Layer 4 of a small transformer language model trained on English Wikipedia (8 layers, counted from 0, width 64).
A neuron adds its activation times its output weights to the MLP's output. To switch it off is to set its activation to zero at one token and run the rest of the model.

Output weights of the MLP neurons that the questions are about. A number n stands for (n - 128) times 0.0016.
n0: 134, 138, 135, 192, 98, 131, 116, 184, 109, 115, 77, 109, 81, 136, 116, 100, 90, 107, 172, 156, 149, 104, 72, 123, 166, 92, 134, 79, 116, 165, 104, 100, 88, 159, 57, 98, 126, 109, 82, 117, 171, 124, 129, 152, 116, 104, 146, 91, 152, 114, 175, 167, 141, 168, 88, 156, 100, 211, 171, 143, 45, 50, 52, 195
n26: 161, 200, 148, 121, 132, 128, 69, 45, 124, 162, 126, 124, 115, 75, 162, 57, 55, 175, 145, 141, 189, 73, 120, 132, 72, 105, 144, 119, 173, 112, 182, 143, 160, 110, 112, 101, 121, 154, 139, 149, 130, 145, 179, 147, 106, 134, 113, 116, 170, 120, 109, 121, 105, 43, 123, 155, 96, 158, 173, 140, 114, 128, 165, 170
n44: 95, 127, 193, 137, 107, 153, 108, 118, 154, 97, 150, 95, 101, 104, 112, 110, 108, 103, 103, 145, 146, 175, 160, 137, 153, 130, 134, 95, 117, 132, 113, 126, 150, 71, 111, 159, 101, 164, 131, 144, 106, 109, 169, 153, 146, 107, 104, 60, 82, 134, 98, 95, 184, 134, 120, 104, 110, 137, 111, 105, 78, 112, 33, 109
n63: 145, 138, 161, 164, 102, 115, 111, 113, 24, 126, 184, 115, 121, 187, 109, 169, 87, 113, 113, 84, 113, 65, 100, 120, 141, 112, 101, 103, 119, 120, 113, 136, 94, 175, 118, 149, 181, 121, 149, 139, 176, 93, 132, 111, 125, 64, 167, 129, 81, 115, 25, 79, 155, 134, 144, 127, 109, 191, 94, 142, 98, 78, 103, 200
n99: 129, 145, 60, 154, 114, 135, 188, 105, 127, 154, 125, 115, 119, 128, 107, 118, 131, 120, 146, 131, 96, 140, 171, 123, 109, 174, 124, 84, 115, 105, 148, 172, 102, 123, 164, 175, 133, 100, 152, 126, 115, 124, 165, 67, 174, 180, 162, 159, 105, 168, 128, 146, 149, 161, 125, 70, 172, 86, 149, 139, 122, 129, 198, 136
n102: 107, 120, 89, 165, 179, 167, 90, 179, 190, 124, 173, 140, 154, 115, 148, 89, 84, 132, 117, 95, 126, 185, 110, 143, 69, 88, 81, 129, 128, 142, 175, 86, 130, 111, 152, 90, 126, 82, 128, 149, 101, 146, 193, 80, 136, 133, 185, 159, 120, 169, 134, 80, 109, 78, 133, 95, 168, 144, 174, 159, 125, 149, 168, 125
n104: 123, 158, 131, 133, 162, 138, 80, 137, 128, 174, 187, 133, 178, 92, 117, 102, 123, 109, 106, 89, 119, 69, 136, 64, 165, 85, 123, 112, 60, 204, 143, 152, 108, 129, 151, 65, 119, 131, 105, 112, 144, 131, 152, 165, 142, 119, 188, 177, 137, 142, 126, 68, 154, 201, 59, 172, 111, 147, 86, 151, 131, 108, 104, 113
n106: 188, 172, 124, 123, 135, 160, 142, 95, 75, 115, 203, 38, 122, 121, 153, 111, 117, 160, 113, 124, 86, 134, 54, 126, 128, 83, 207, 143, 131, 143, 157, 134, 153, 177, 107, 118, 180, 88, 130, 140, 151, 152, 171, 159, 145, 147, 127, 144, 102, 170, 125, 96, 97, 187, 112, 210, 143, 173, 136, 120, 121, 113, 182, 123
n121: 105, 87, 135, 82, 107, 174, 114, 124, 32, 96, 146, 157, 132, 61, 78, 98, 112, 150, 182, 89, 110, 194, 120, 135, 146, 122, 109, 122, 102, 111, 80, 120, 98, 134, 118, 59, 117, 70, 94, 199, 133, 68, 165, 145, 119, 132, 145, 148, 157, 147, 143, 142, 170, 128, 166, 101, 125, 162, 162, 89, 152, 138, 112, 120
n136: 120, 147, 144, 197, 93, 123, 137, 89, 164, 166, 188, 107, 170, 158, 152, 179, 152, 78, 4, 129, 156, 118, 118, 133, 125, 110, 62, 59, 132, 156, 143, 134, 198, 91, 124, 140, 214, 137, 159, 81, 72, 113, 133, 119, 137, 160, 107, 175, 113, 177, 126, 109, 148, 95, 106, 182, 166, 39, 97, 90, 146, 106, 134, 138
n140: 141, 138, 144, 110, 98, 94, 133, 68, 180, 205, 15, 118, 173, 98, 138, 128, 143, 115, 163, 206, 165, 110, 142, 144, 171, 174, 113, 115, 92, 133, 117, 164, 105, 80, 154, 158, 123, 126, 117, 146, 101, 125, 153, 114, 170, 94, 188, 120, 135, 85, 144, 144, 122, 147, 151, 92, 136, 76, 158, 119, 168, 153, 74, 118
n182: 144, 195, 174, 158, 87, 119, 162, 146, 86, 140, 226, 70, 86, 122, 177, 78, 118, 141, 118, 139, 202, 152, 102, 87, 152, 122, 99, 122, 156, 67, 126, 146, 75, 104, 101, 111, 139, 111, 130, 136, 100, 141, 125, 123, 74, 126, 57, 179, 146, 111, 92, 98, 102, 136, 85, 151, 80, 152, 167, 79, 118, 145, 114, 174
n186: 138, 99, 69, 221, 93, 187, 148, 119, 196, 131, 193, 103, 164, 137, 74, 111, 140, 129, 39, 98, 120, 96, 112, 163, 110, 122, 29, 141, 102, 157, 98, 80, 145, 189, 54, 127, 82, 129, 176, 146, 156, 144, 171, 134, 117, 149, 95, 118, 173, 117, 142, 78, 117, 99, 129, 169, 124, 172, 178, 80, 85, 136, 158, 174
n237: 190, 133, 88, 81, 122, 149, 124, 130, 129, 74, 106, 158, 138, 138, 102, 104, 130, 175, 163, 123, 123, 172, 150, 73, 101, 74, 120, 112, 157, 177, 120, 107, 128, 20, 112, 166, 176, 175, 129, 145, 147, 163, 187, 74, 108, 77, 141, 50, 107, 111, 142, 141, 148, 118, 111, 177, 158, 86, 177, 83, 140, 72, 79, 202
n245: 143, 110, 135, 135, 91, 146, 114, 136, 71, 173, 107, 122, 178, 169, 90, 177, 116, 123, 101, 153, 191, 154, 33, 122, 145, 138, 162, 133, 85, 161, 90, 76, 170, 142, 158, 166, 96, 154, 165, 141, 72, 144, 212, 132, 50, 107, 171, 143, 130, 162, 145, 98, 91, 44, 151, 169, 129, 67, 144, 161, 131, 128, 164, 70
n254: 154, 133, 103, 198, 98, 86, 97, 130, 124, 199, 185, 108, 143, 171, 175, 108, 122, 180, 75, 152, 143, 116, 136, 159, 107, 113, 103, 77, 142, 149, 130, 113, 116, 190, 137, 158, 125, 92, 93, 127, 158, 190, 131, 107, 155, 98, 149, 171, 135, 159, 100, 108, 132, 131, 92, 135, 92, 88, 143, 133, 127, 118, 91, 223

Each question names a token from some text and the token that comes next. It shows the activations a of the neurons there, in the order above. A number n stands for (n - 128) times 0.024.

Then comes g, the gradient of the next token's log-probability with respect to the MLP's output, scaled to length 1. A neuron's effect is roughly proportional to its activation times (output weights . g). A number n stands for (n - 128) times 0.0037.

"ing", then " art"
a: 130, 144, 129, 138, 133, 129, 129, 140, 119, 123, 100, 145, 127, 129, 101, 131
g: 149, 189, 70, 149, 100, 108, 125, 207, 124, 136, 118, 137, 152, 123, 141, 148, 173, 99, 158, 150, 150, 81, 150, 120, 130, 138, 97, 174, 146, 112, 150, 136, 178, 162, 134, 115, 198, 192, 97, 132, 131, 115, 85, 122, 165, 149, 103, 160, 161, 57, 157, 92, 193, 96, 160, 89, 147, 112, 91, 107, 75, 68, 126, 110
Which neuron, switched off, lowers the next token's probability most? n245

" she", then " belie"
a: 138, 128, 127, 123, 73, 121, 130, 125, 130, 122, 135, 118, 137, 127, 124, 131
g: 104, 177, 96, 59, 159, 135, 117, 125, 121, 94, 126, 113, 108, 111, 140, 155, 155, 79, 116, 141, 114, 161, 84, 117, 185, 158, 166, 150, 164, 102, 185, 134, 115, 186, 88, 164, 73, 137, 149, 154, 158, 83, 118, 123, 139, 85, 133, 133, 68, 74, 87, 139, 50, 137, 147, 128, 47, 150, 106, 121, 165, 81, 117, 139
Which neuron, switched off, lowers the next token's probability most? n99

" named", then " after"
a: 130, 126, 113, 134, 126, 125, 134, 123, 122, 123, 130, 140, 129, 128, 130, 154
g: 136, 112, 92, 137, 75, 164, 148, 134, 133, 143, 72, 111, 95, 113, 99, 127, 68, 174, 113, 142, 106, 113, 122, 144, 120, 112, 153, 15, 122, 139, 121, 177, 80, 108, 167, 149, 100, 114, 119, 110, 85, 88, 127, 157, 110, 104, 207, 122, 192, 176, 96, 128, 130, 111, 120, 163, 98, 50, 113, 138, 158, 148, 79, 124
Which neuron, switched off, lowers the next token's probability most? n254

" these", then " in"
a: 136, 135, 124, 125, 125, 126, 137, 117, 118, 126, 113, 130, 130, 132, 103, 129
g: 107, 116, 147, 111, 144, 158, 120, 152, 130, 111, 134, 76, 124, 94, 125, 157, 104, 180, 93, 182, 161, 140, 66, 162, 142, 69, 205, 117, 81, 125, 126, 111, 101, 76, 159, 157, 156, 167, 150, 109, 103, 94, 135, 94, 102, 73, 129, 143, 155, 194, 94, 102, 85, 81, 114, 196, 148, 131, 196, 130, 150, 160, 105, 159
Which neuron, switched off, raises the next token's probability most? n245

"ack", then "ed"
a: 129, 141, 126, 122, 130, 135, 128, 119, 112, 115, 136, 159, 116, 136, 123, 125
g: 164, 108, 153, 140, 38, 66, 97, 138, 89, 139, 91, 142, 109, 123, 153, 127, 162, 151, 92, 115, 110, 142, 184, 115, 146, 102, 134, 159, 68, 119, 117, 129, 159, 136, 163, 174, 166, 123, 28, 155, 129, 127, 180, 123, 196, 120, 167, 133, 132, 140, 161, 165, 117, 154, 176, 51, 153, 92, 109, 152, 115, 144, 132, 127
Which neuron, switched off, raises the next token's probability most? n182

"Pl", then "ot"
a: 130, 128, 125, 137, 128, 125, 125, 130, 134, 150, 133, 121, 133, 125, 120, 131
g: 70, 134, 84, 123, 113, 169, 123, 158, 149, 180, 142, 123, 85, 106, 116, 124, 152, 142, 127, 151, 139, 162, 159, 107, 104, 111, 128, 94, 143, 87, 97, 155, 90, 187, 116, 110, 134, 155, 63, 110, 143, 212, 141, 132, 15, 167, 100, 153, 111, 126, 170, 108, 170, 157, 128, 150, 93, 150, 191, 114, 137, 192, 128, 116
Which neuron, switched off, raises the next token's probability most? n136

"ar", then " holding"
a: 125, 134, 93, 168, 129, 132, 131, 138, 123, 119, 138, 122, 133, 129, 126, 113
g: 107, 149, 98, 97, 159, 151, 194, 89, 89, 125, 139, 87, 154, 100, 66, 211, 116, 145, 114, 125, 152, 135, 73, 108, 135, 153, 112, 147, 185, 142, 146, 125, 144, 126, 105, 117, 94, 138, 139, 102, 148, 115, 75, 131, 88, 95, 125, 155, 48, 67, 91, 121, 76, 136, 104, 166, 121, 198, 144, 116, 121, 88, 116, 60
Which two neurons, each switched off alone, lower its probability most, in order? n63, n254

"ing", then " with"
a: 130, 128, 129, 127, 134, 116, 129, 112, 120, 129, 134, 127, 125, 128, 109, 131
g: 112, 131, 143, 105, 181, 145, 155, 106, 99, 127, 92, 166, 129, 99, 80, 192, 106, 126, 88, 169, 125, 44, 157, 114, 117, 60, 215, 113, 180, 148, 137, 106, 201, 117, 156, 128, 149, 135, 124, 124, 127, 90, 153, 76, 132, 82, 130, 77, 141, 154, 105, 122, 96, 130, 142, 176, 116, 81, 125, 139, 91, 73, 113, 110
Which neuron, switched off, raises the next token's probability most? n245

"'s", then " Golden"
a: 120, 125, 141, 128, 129, 128, 113, 128, 126, 136, 135, 114, 128, 132, 128, 120
g: 109, 144, 132, 110, 121, 104, 117, 122, 125, 155, 110, 162, 131, 135, 161, 93, 96, 92, 90, 173, 169, 128, 127, 111, 123, 158, 117, 129, 127, 189, 126, 93, 160, 97, 90, 137, 141, 53, 119, 176, 107, 100, 62, 105, 74, 191, 66, 85, 188, 125, 162, 174, 121, 121, 132, 139, 110, 99, 159, 160, 180, 53, 81, 172
Which two neurons, each switched off alone, lower its probability most, in order? n104, n136

"9", then "4"
a: 123, 124, 121, 106, 123, 116, 132, 107, 127, 128, 129, 128, 132, 133, 128, 128
g: 121, 121, 139, 149, 89, 107, 168, 123, 131, 175, 65, 52, 128, 62, 116, 137, 154, 122, 135, 61, 164, 167, 211, 95, 172, 129, 105, 147, 94, 56, 142, 132, 164, 143, 88, 168, 163, 94, 141, 136, 98, 93, 142, 161, 105, 150, 75, 158, 111, 146, 114, 137, 107, 95, 116, 118, 87, 120, 196, 165, 106, 123, 128, 101
Which two neurons, each switched off alone, lower its probability most, in order? n63, n106

"1", then "9"
a: 128, 128, 110, 96, 119, 119, 122, 108, 7, 130, 146, 128, 126, 136, 128, 131
g: 140, 182, 171, 80, 120, 82, 131, 71, 139, 118, 185, 77, 128, 143, 161, 103, 189, 136, 172, 117, 182, 125, 77, 121, 98, 128, 106, 82, 125, 128, 169, 110, 173, 127, 98, 111, 115, 153, 98, 109, 95, 211, 165, 120, 80, 144, 115, 48, 130, 112, 118, 126, 209, 155, 115, 149, 120, 121, 110, 149, 144, 111, 106, 91
Which neuron, switched off, lowers the next token's probability most? n121

"ack", then "s"
a: 121, 154, 128, 136, 129, 126, 127, 113, 119, 128, 144, 162, 130, 128, 127, 127
g: 182, 197, 147, 146, 110, 134, 154, 99, 114, 95, 108, 119, 90, 124, 97, 103, 112, 85, 128, 156, 168, 79, 175, 148, 127, 156, 120, 134, 139, 120, 115, 135, 112, 95, 112, 156, 152, 130, 203, 102, 97, 161, 106, 124, 119, 139, 56, 177, 205, 111, 132, 136, 88, 152, 130, 66, 137, 103, 60, 161, 120, 61, 131, 193
Which two neurons, each switched off alone, lower its probability most, in order? n182, n26

".", then " Dra"
a: 125, 129, 132, 135, 126, 132, 125, 124, 140, 122, 130, 125, 128, 139, 119, 109
g: 125, 143, 150, 101, 86, 133, 152, 100, 85, 164, 94, 142, 97, 70, 105, 135, 154, 52, 94, 98, 89, 114, 194, 119, 71, 170, 135, 157, 110, 57, 161, 132, 85, 135, 64, 73, 114, 126, 80, 109, 136, 133, 136, 127, 162, 165, 135, 82, 135, 123, 58, 150, 124, 153, 168, 119, 103, 176, 157, 114, 127, 142, 180, 153
Which neuron, switched off, raises the next token's probability most? n237

",", then " and"
a: 114, 164, 128, 123, 154, 164, 123, 149, 144, 131, 123, 120, 120, 125, 117, 125
g: 120, 83, 57, 106, 135, 155, 156, 103, 99, 137, 180, 78, 44, 152, 137, 174, 70, 165, 135, 187, 81, 132, 120, 105, 167, 103, 203, 109, 93, 134, 149, 186, 164, 154, 112, 134, 148, 120, 146, 95, 89, 99, 157, 80, 103, 128, 158, 155, 115, 158, 85, 144, 98, 85, 123, 153, 120, 103, 81, 135, 150, 112, 138, 155
Which two neurons, each switched off alone, lower its probability most, in order? n106, n99

",", then " which"
a: 128, 139, 129, 120, 183, 139, 125, 148, 142, 133, 127, 122, 112, 131, 132, 119
g: 128, 165, 89, 116, 105, 114, 109, 112, 67, 113, 164, 105, 147, 163, 135, 50, 80, 133, 115, 105, 80, 97, 129, 131, 151, 136, 148, 137, 83, 199, 72, 172, 141, 46, 176, 96, 109, 84, 106, 124, 128, 125, 102, 71, 120, 161, 145, 119, 82, 149, 123, 142, 112, 88, 104, 119, 151, 106, 179, 181, 175, 93, 152, 90
Which neuron, switched off, lowers the next token's probability most? n99

" it", then " on"
a: 130, 127, 128, 119, 128, 121, 130, 128, 130, 125, 109, 104, 134, 129, 137, 128
g: 104, 128, 142, 113, 103, 116, 133, 122, 101, 126, 88, 129, 125, 122, 95, 108, 115, 183, 151, 126, 75, 94, 115, 128, 98, 122, 193, 138, 104, 99, 85, 114, 170, 38, 157, 173, 156, 128, 140, 118, 160, 68, 87, 199, 126, 98, 149, 137, 167, 197, 91, 84, 198, 90, 123, 137, 189, 132, 183, 141, 152, 116, 129, 151
Which neuron, switched off, lowers the next token's probability most? n182

"o", then "ic"
a: 127, 129, 130, 130, 121, 122, 140, 84, 126, 130, 121, 124, 119, 118, 128, 129
g: 145, 143, 97, 150, 100, 123, 97, 189, 157, 82, 141, 123, 89, 147, 143, 195, 110, 146, 135, 46, 69, 153, 95, 95, 97, 154, 165, 128, 126, 111, 113, 143, 151, 97, 178, 147, 132, 156, 141, 80, 186, 120, 131, 159, 63, 113, 155, 88, 170, 51, 123, 214, 139, 135, 134, 130, 127, 123, 168, 139, 100, 155, 155, 139
Which two neurons, each switched off alone, lower its probability most, in order? n106, n140

"2", then "0"
a: 119, 127, 112, 135, 137, 129, 141, 123, 133, 129, 128, 135, 131, 138, 121, 131
g: 132, 148, 190, 183, 132, 154, 104, 126, 174, 125, 84, 94, 95, 116, 178, 136, 93, 129, 137, 101, 191, 75, 102, 171, 149, 138, 188, 170, 115, 140, 88, 114, 96, 88, 157, 182, 140, 97, 138, 98, 137, 142, 147, 86, 139, 103, 144, 105, 211, 124, 94, 143, 149, 144, 79, 106, 67, 65, 132, 156, 157, 92, 117, 160
Which neuron, switched off, raises the next token's probability most? n0

" an", then "cest"
a: 87, 128, 121, 133, 129, 128, 130, 140, 139, 132, 124, 128, 120, 129, 117, 131
g: 142, 186, 122, 96, 138, 112, 65, 75, 126, 150, 87, 137, 153, 100, 121, 154, 115, 109, 123, 128, 161, 196, 99, 92, 134, 124, 148, 80, 111, 110, 76, 199, 150, 126, 148, 89, 99, 124, 120, 105, 106, 90, 160, 142, 118, 178, 164, 166, 129, 112, 173, 80, 48, 80, 178, 112, 141, 112, 174, 145, 186, 163, 151, 98
Which neuron, switched off, lowers the next token's probability most? n0

" history", then " has"
a: 128, 134, 120, 128, 130, 171, 126, 132, 126, 136, 113, 121, 124, 130, 135, 126
g: 108, 183, 133, 111, 117, 138, 105, 207, 61, 66, 113, 110, 87, 126, 165, 180, 126, 130, 143, 68, 130, 186, 103, 187, 119, 90, 112, 134, 98, 96, 84, 162, 144, 180, 89, 156, 107, 65, 156, 96, 137, 151, 152, 125, 106, 151, 181, 170, 108, 120, 131, 151, 120, 70, 121, 120, 140, 120, 114, 109, 66, 122, 103, 90
Which neuron, switched off, lowers the next token's probability most? n102

" of", then " purch"
a: 114, 126, 128, 131, 124, 135, 140, 132, 127, 129, 118, 124, 130, 131, 128, 128
g: 170, 127, 135, 174, 122, 100, 144, 162, 132, 106, 185, 156, 78, 208, 106, 171, 156, 69, 144, 136, 149, 147, 117, 80, 128, 109, 144, 142, 192, 140, 133, 144, 162, 144, 147, 194, 64, 141, 101, 128, 111, 108, 138, 159, 100, 170, 80, 163, 129, 90, 135, 159, 144, 154, 146, 138, 161, 123, 124, 54, 53, 131, 165, 88
Which neuron, switched off, raises the next token's probability most? n104

" member", then " of"
a: 108, 123, 126, 137, 126, 141, 134, 148, 129, 131, 146, 177, 122, 131, 121, 215
g: 164, 127, 141, 177, 109, 140, 124, 164, 125, 158, 139, 141, 168, 104, 204, 86, 104, 153, 102, 212, 112, 121, 156, 157, 146, 142, 91, 84, 87, 126, 178, 141, 111, 105, 115, 126, 141, 93, 127, 173, 99, 173, 213, 91, 154, 79, 126, 115, 153, 136, 112, 105, 93, 162, 146, 88, 150, 63, 178, 136, 152, 79, 104, 168
Which neuron, switched off, lowers the next token's probability most? n254

"ker", then " as"
a: 126, 137, 112, 119, 128, 124, 132, 128, 109, 130, 131, 127, 129, 128, 122, 123
g: 80, 96, 134, 124, 136, 135, 101, 169, 189, 84, 163, 81, 200, 134, 70, 139, 173, 87, 160, 136, 158, 127, 93, 110, 207, 142, 184, 81, 166, 108, 115, 106, 99, 83, 110, 101, 134, 171, 187, 100, 45, 99, 128, 112, 168, 79, 98, 106, 132, 92, 123, 125, 152, 121, 132, 144, 160, 148, 116, 120, 131, 123, 150, 128
Which neuron, switched off, lowers the next token's probability most? n254

"u", then "ep"
a: 170, 113, 125, 123, 130, 133, 131, 114, 131, 120, 127, 117, 125, 128, 123, 117
g: 102, 193, 182, 128, 161, 94, 97, 142, 59, 141, 105, 155, 95, 74, 170, 183, 133, 137, 139, 172, 55, 60, 114, 105, 99, 96, 154, 136, 125, 124, 98, 149, 153, 156, 81, 188, 136, 171, 88, 95, 135, 75, 98, 103, 174, 161, 117, 108, 130, 147, 114, 161, 124, 105, 120, 172, 135, 113, 136, 117, 89, 78, 163, 126
Which neuron, switched off, lowers the next token's probability most? n0

" a", then " cent"
a: 88, 121, 129, 127, 141, 149, 126, 128, 134, 128, 125, 123, 124, 132, 123, 130
g: 160, 141, 89, 105, 169, 109, 151, 110, 84, 140, 129, 54, 149, 140, 108, 125, 105, 151, 172, 129, 154, 141, 146, 96, 120, 118, 175, 150, 134, 175, 104, 206, 122, 86, 162, 136, 103, 176, 176, 183, 162, 135, 150, 142, 159, 148, 83, 119, 181, 154, 149, 73, 118, 44, 132, 102, 168, 100, 174, 98, 97, 86, 152, 165
Which neuron, switched off, raises the next token's probability most? n26

"oon", then "ra"
a: 129, 125, 127, 129, 129, 123, 133, 94, 122, 130, 123, 127, 132, 122, 133, 135
g: 132, 158, 110, 89, 93, 93, 129, 122, 132, 82, 115, 157, 88, 117, 103, 96, 138, 128, 138, 178, 141, 131, 173, 100, 121, 105, 116, 169, 164, 182, 80, 156, 149, 136, 118, 139, 104, 170, 176, 44, 128, 101, 155, 145, 155, 142, 76, 105, 102, 183, 166, 122, 141, 191, 160, 152, 30, 148, 164, 149, 78, 102, 103, 96
Which neuron, switched off, lowers the next token's probability most? n102

" the", then " village"
a: 116, 123, 119, 132, 133, 136, 127, 133, 127, 131, 133, 127, 121, 127, 129, 126
g: 138, 104, 97, 92, 196, 114, 201, 141, 167, 153, 96, 151, 133, 92, 170, 128, 186, 166, 56, 83, 98, 117, 177, 138, 112, 99, 126, 67, 118, 162, 92, 131, 111, 124, 160, 109, 175, 117, 149, 87, 127, 61, 139, 146, 153, 143, 144, 110, 115, 84, 165, 102, 79, 94, 163, 141, 107, 74, 167, 134, 140, 174, 94, 137
Which neuron, switched off, lowers the next token's probability most? n0

" the", then " owner"
a: 116, 126, 125, 132, 134, 138, 130, 140, 126, 128, 130, 128, 128, 127, 130, 130
g: 127, 129, 150, 112, 136, 76, 125, 214, 57, 128, 140, 92, 81, 77, 143, 196, 118, 136, 121, 190, 76, 105, 134, 92, 66, 126, 94, 218, 115, 129, 108, 84, 120, 141, 126, 164, 183, 162, 137, 120, 131, 119, 145, 84, 131, 142, 159, 152, 116, 130, 143, 115, 93, 113, 174, 125, 168, 105, 123, 116, 138, 169, 105, 70
Which neuron, switched off, lowers the next token's probability most? n0

" into", then " a"
a: 131, 116, 127, 128, 139, 137, 129, 137, 125, 122, 116, 128, 127, 126, 157, 124
g: 99, 120, 172, 151, 151, 150, 97, 220, 92, 106, 182, 120, 205, 162, 132, 126, 101, 162, 118, 139, 148, 152, 108, 187, 86, 116, 122, 193, 145, 122, 75, 104, 87, 119, 129, 113, 151, 140, 147, 151, 142, 160, 191, 56, 143, 92, 156, 73, 109, 138, 93, 157, 128, 123, 150, 145, 94, 92, 94, 186, 152, 109, 131, 126
Which neuron, switched off, lowers the next token's probability most? n245

" M", then ","
a: 128, 140, 131, 138, 131, 130, 208, 128, 128, 138, 124, 142, 128, 111, 141, 128
g: 128, 135, 98, 149, 159, 145, 192, 127, 117, 86, 205, 89, 138, 151, 95, 179, 150, 155, 101, 160, 95, 88, 109, 112, 147, 83, 168, 134, 151, 81, 98, 116, 48, 150, 139, 144, 138, 99, 165, 120, 137, 202, 77, 107, 83, 131, 141, 162, 170, 162, 78, 103, 101, 165, 114, 157, 96, 189, 85, 117, 120, 158, 129, 137
Which neuron, switched off, lowers the next token's probability most? n104

" a", then " film"
a: 94, 120, 126, 127, 127, 128, 122, 138, 136, 132, 135, 141, 145, 137, 127, 129
g: 58, 116, 102, 158, 101, 202, 142, 188, 168, 115, 175, 134, 164, 128, 119, 146, 138, 93, 110, 109, 141, 121, 181, 112, 166, 77, 106, 138, 157, 76, 162, 92, 187, 140, 101, 147, 143, 116, 115, 167, 111, 169, 86, 108, 111, 166, 46, 61, 150, 105, 105, 151, 114, 157, 70, 166, 120, 142, 117, 106, 86, 107, 131, 116
Which neuron, switched off, lowers the next token's probability most? n186

"ron", then "aut"
a: 128, 131, 120, 125, 125, 124, 132, 127, 128, 127, 141, 129, 129, 130, 182, 110
g: 166, 120, 148, 72, 140, 113, 107, 78, 118, 181, 116, 126, 146, 104, 94, 170, 133, 127, 68, 106, 150, 107, 58, 137, 114, 149, 152, 151, 89, 85, 34, 106, 119, 148, 81, 102, 118, 156, 66, 155, 152, 106, 76, 106, 150, 138, 113, 192, 64, 160, 131, 95, 158, 139, 64, 145, 157, 131, 99, 146, 90, 122, 134, 110
Which neuron, switched off, lowers the next token's probability most? n245

" inter", then "active"
a: 129, 127, 118, 119, 127, 137, 128, 135, 117, 132, 124, 116, 128, 129, 137, 132
g: 71, 93, 89, 136, 158, 65, 179, 167, 136, 109, 156, 82, 139, 152, 132, 184, 137, 148, 111, 191, 97, 115, 155, 33, 116, 104, 136, 102, 147, 106, 152, 128, 154, 119, 159, 114, 90, 95, 108, 146, 74, 90, 116, 114, 104, 152, 132, 81, 171, 198, 156, 72, 153, 117, 88, 137, 127, 141, 97, 137, 158, 163, 179, 126
Which neuron, switched off, lowers the next token's probability most? n63

" high", then " production"
a: 130, 135, 130, 121, 127, 134, 128, 141, 126, 125, 129, 125, 137, 127, 140, 130
g: 88, 189, 124, 217, 94, 132, 171, 198, 135, 103, 144, 130, 91, 155, 80, 132, 86, 141, 141, 129, 122, 101, 153, 152, 148, 155, 160, 153, 168, 89, 139, 84, 164, 187, 67, 126, 167, 124, 119, 174, 150, 136, 106, 147, 137, 145, 96, 161, 139, 137, 57, 151, 164, 116, 112, 141, 166, 178, 69, 112, 95, 145, 137, 91
Which neuron, switched off, raises the next token's probability most? n245

" Cl", then "é"
a: 124, 128, 114, 127, 128, 140, 122, 131, 132, 120, 126, 127, 127, 134, 123, 134
g: 125, 156, 114, 107, 138, 149, 112, 151, 85, 98, 106, 177, 152, 135, 93, 95, 136, 112, 164, 131, 94, 188, 152, 190, 127, 36, 127, 108, 135, 177, 152, 131, 124, 100, 114, 156, 119, 235, 126, 114, 167, 141, 107, 118, 177, 135, 132, 109, 121, 152, 75, 128, 120, 137, 53, 197, 149, 188, 98, 114, 113, 112, 116, 98
Which neuron, switched off, lowers the next token's probability most? n237

" hel", then "ps"
a: 140, 129, 128, 135, 134, 127, 131, 120, 122, 123, 138, 127, 134, 160, 126, 127
g: 89, 121, 135, 147, 143, 186, 117, 93, 141, 100, 124, 95, 182, 91, 124, 122, 90, 118, 194, 143, 175, 184, 138, 157, 106, 90, 103, 143, 129, 142, 140, 153, 44, 176, 61, 161, 120, 139, 100, 151, 117, 140, 201, 46, 122, 149, 150, 165, 121, 131, 133, 97, 114, 141, 129, 99, 119, 106, 158, 80, 174, 81, 134, 173
Which neuron, switched off, lowers the next token's probability most? n237

"iction", then " gen"
a: 127, 67, 120, 134, 125, 110, 134, 145, 131, 143, 138, 121, 122, 134, 140, 127
g: 106, 81, 145, 165, 81, 83, 104, 129, 174, 141, 53, 117, 172, 129, 110, 166, 114, 104, 84, 82, 111, 149, 164, 131, 122, 153, 129, 176, 141, 138, 148, 151, 143, 153, 123, 60, 174, 185, 143, 188, 164, 111, 119, 126, 173, 115, 107, 95, 177, 118, 148, 129, 217, 144, 92, 66, 135, 122, 128, 81, 92, 149, 108, 111
Which neuron, switched off, lowers the next token's probability most? n26

",", then " building"
a: 126, 120, 123, 131, 132, 127, 119, 130, 141, 131, 130, 129, 118, 133, 124, 130
g: 107, 155, 83, 168, 167, 109, 163, 153, 180, 135, 130, 147, 177, 104, 126, 139, 144, 114, 98, 121, 183, 139, 163, 198, 68, 163, 63, 148, 139, 133, 118, 89, 162, 155, 135, 159, 178, 130, 66, 139, 160, 115, 119, 186, 143, 138, 175, 152, 112, 119, 169, 79, 102, 155, 193, 131, 152, 180, 130, 58, 102, 112, 137, 135
Which neuron, switched off, raises the next token's probability most? n186

" this", then " time"
a: 137, 128, 130, 137, 137, 147, 130, 128, 128, 135, 128, 133, 130, 139, 109, 128
g: 136, 64, 166, 170, 120, 155, 123, 90, 128, 188, 48, 134, 174, 116, 119, 79, 182, 192, 76, 122, 107, 62, 111, 132, 101, 185, 108, 96, 170, 153, 138, 134, 178, 156, 104, 138, 62, 137, 127, 178, 111, 137, 118, 144, 117, 142, 134, 148, 96, 161, 115, 70, 188, 111, 110, 128, 164, 103, 155, 111, 153, 117, 129, 125
Which neuron, switched off, raises the next token's probability most? n245

" about", then " this"
a: 128, 132, 129, 129, 131, 128, 124, 119, 120, 122, 130, 125, 131, 134, 108, 123
g: 131, 157, 72, 97, 127, 157, 84, 139, 148, 69, 104, 108, 159, 77, 63, 98, 132, 178, 144, 73, 122, 97, 179, 166, 180, 133, 115, 92, 116, 101, 115, 133, 112, 137, 172, 114, 109, 41, 152, 133, 125, 90, 116, 109, 155, 126, 116, 110, 31, 132, 172, 117, 83, 126, 69, 92, 107, 122, 114, 135, 87, 148, 130, 137
Which neuron, switched off, lowers the next token's probability most? n245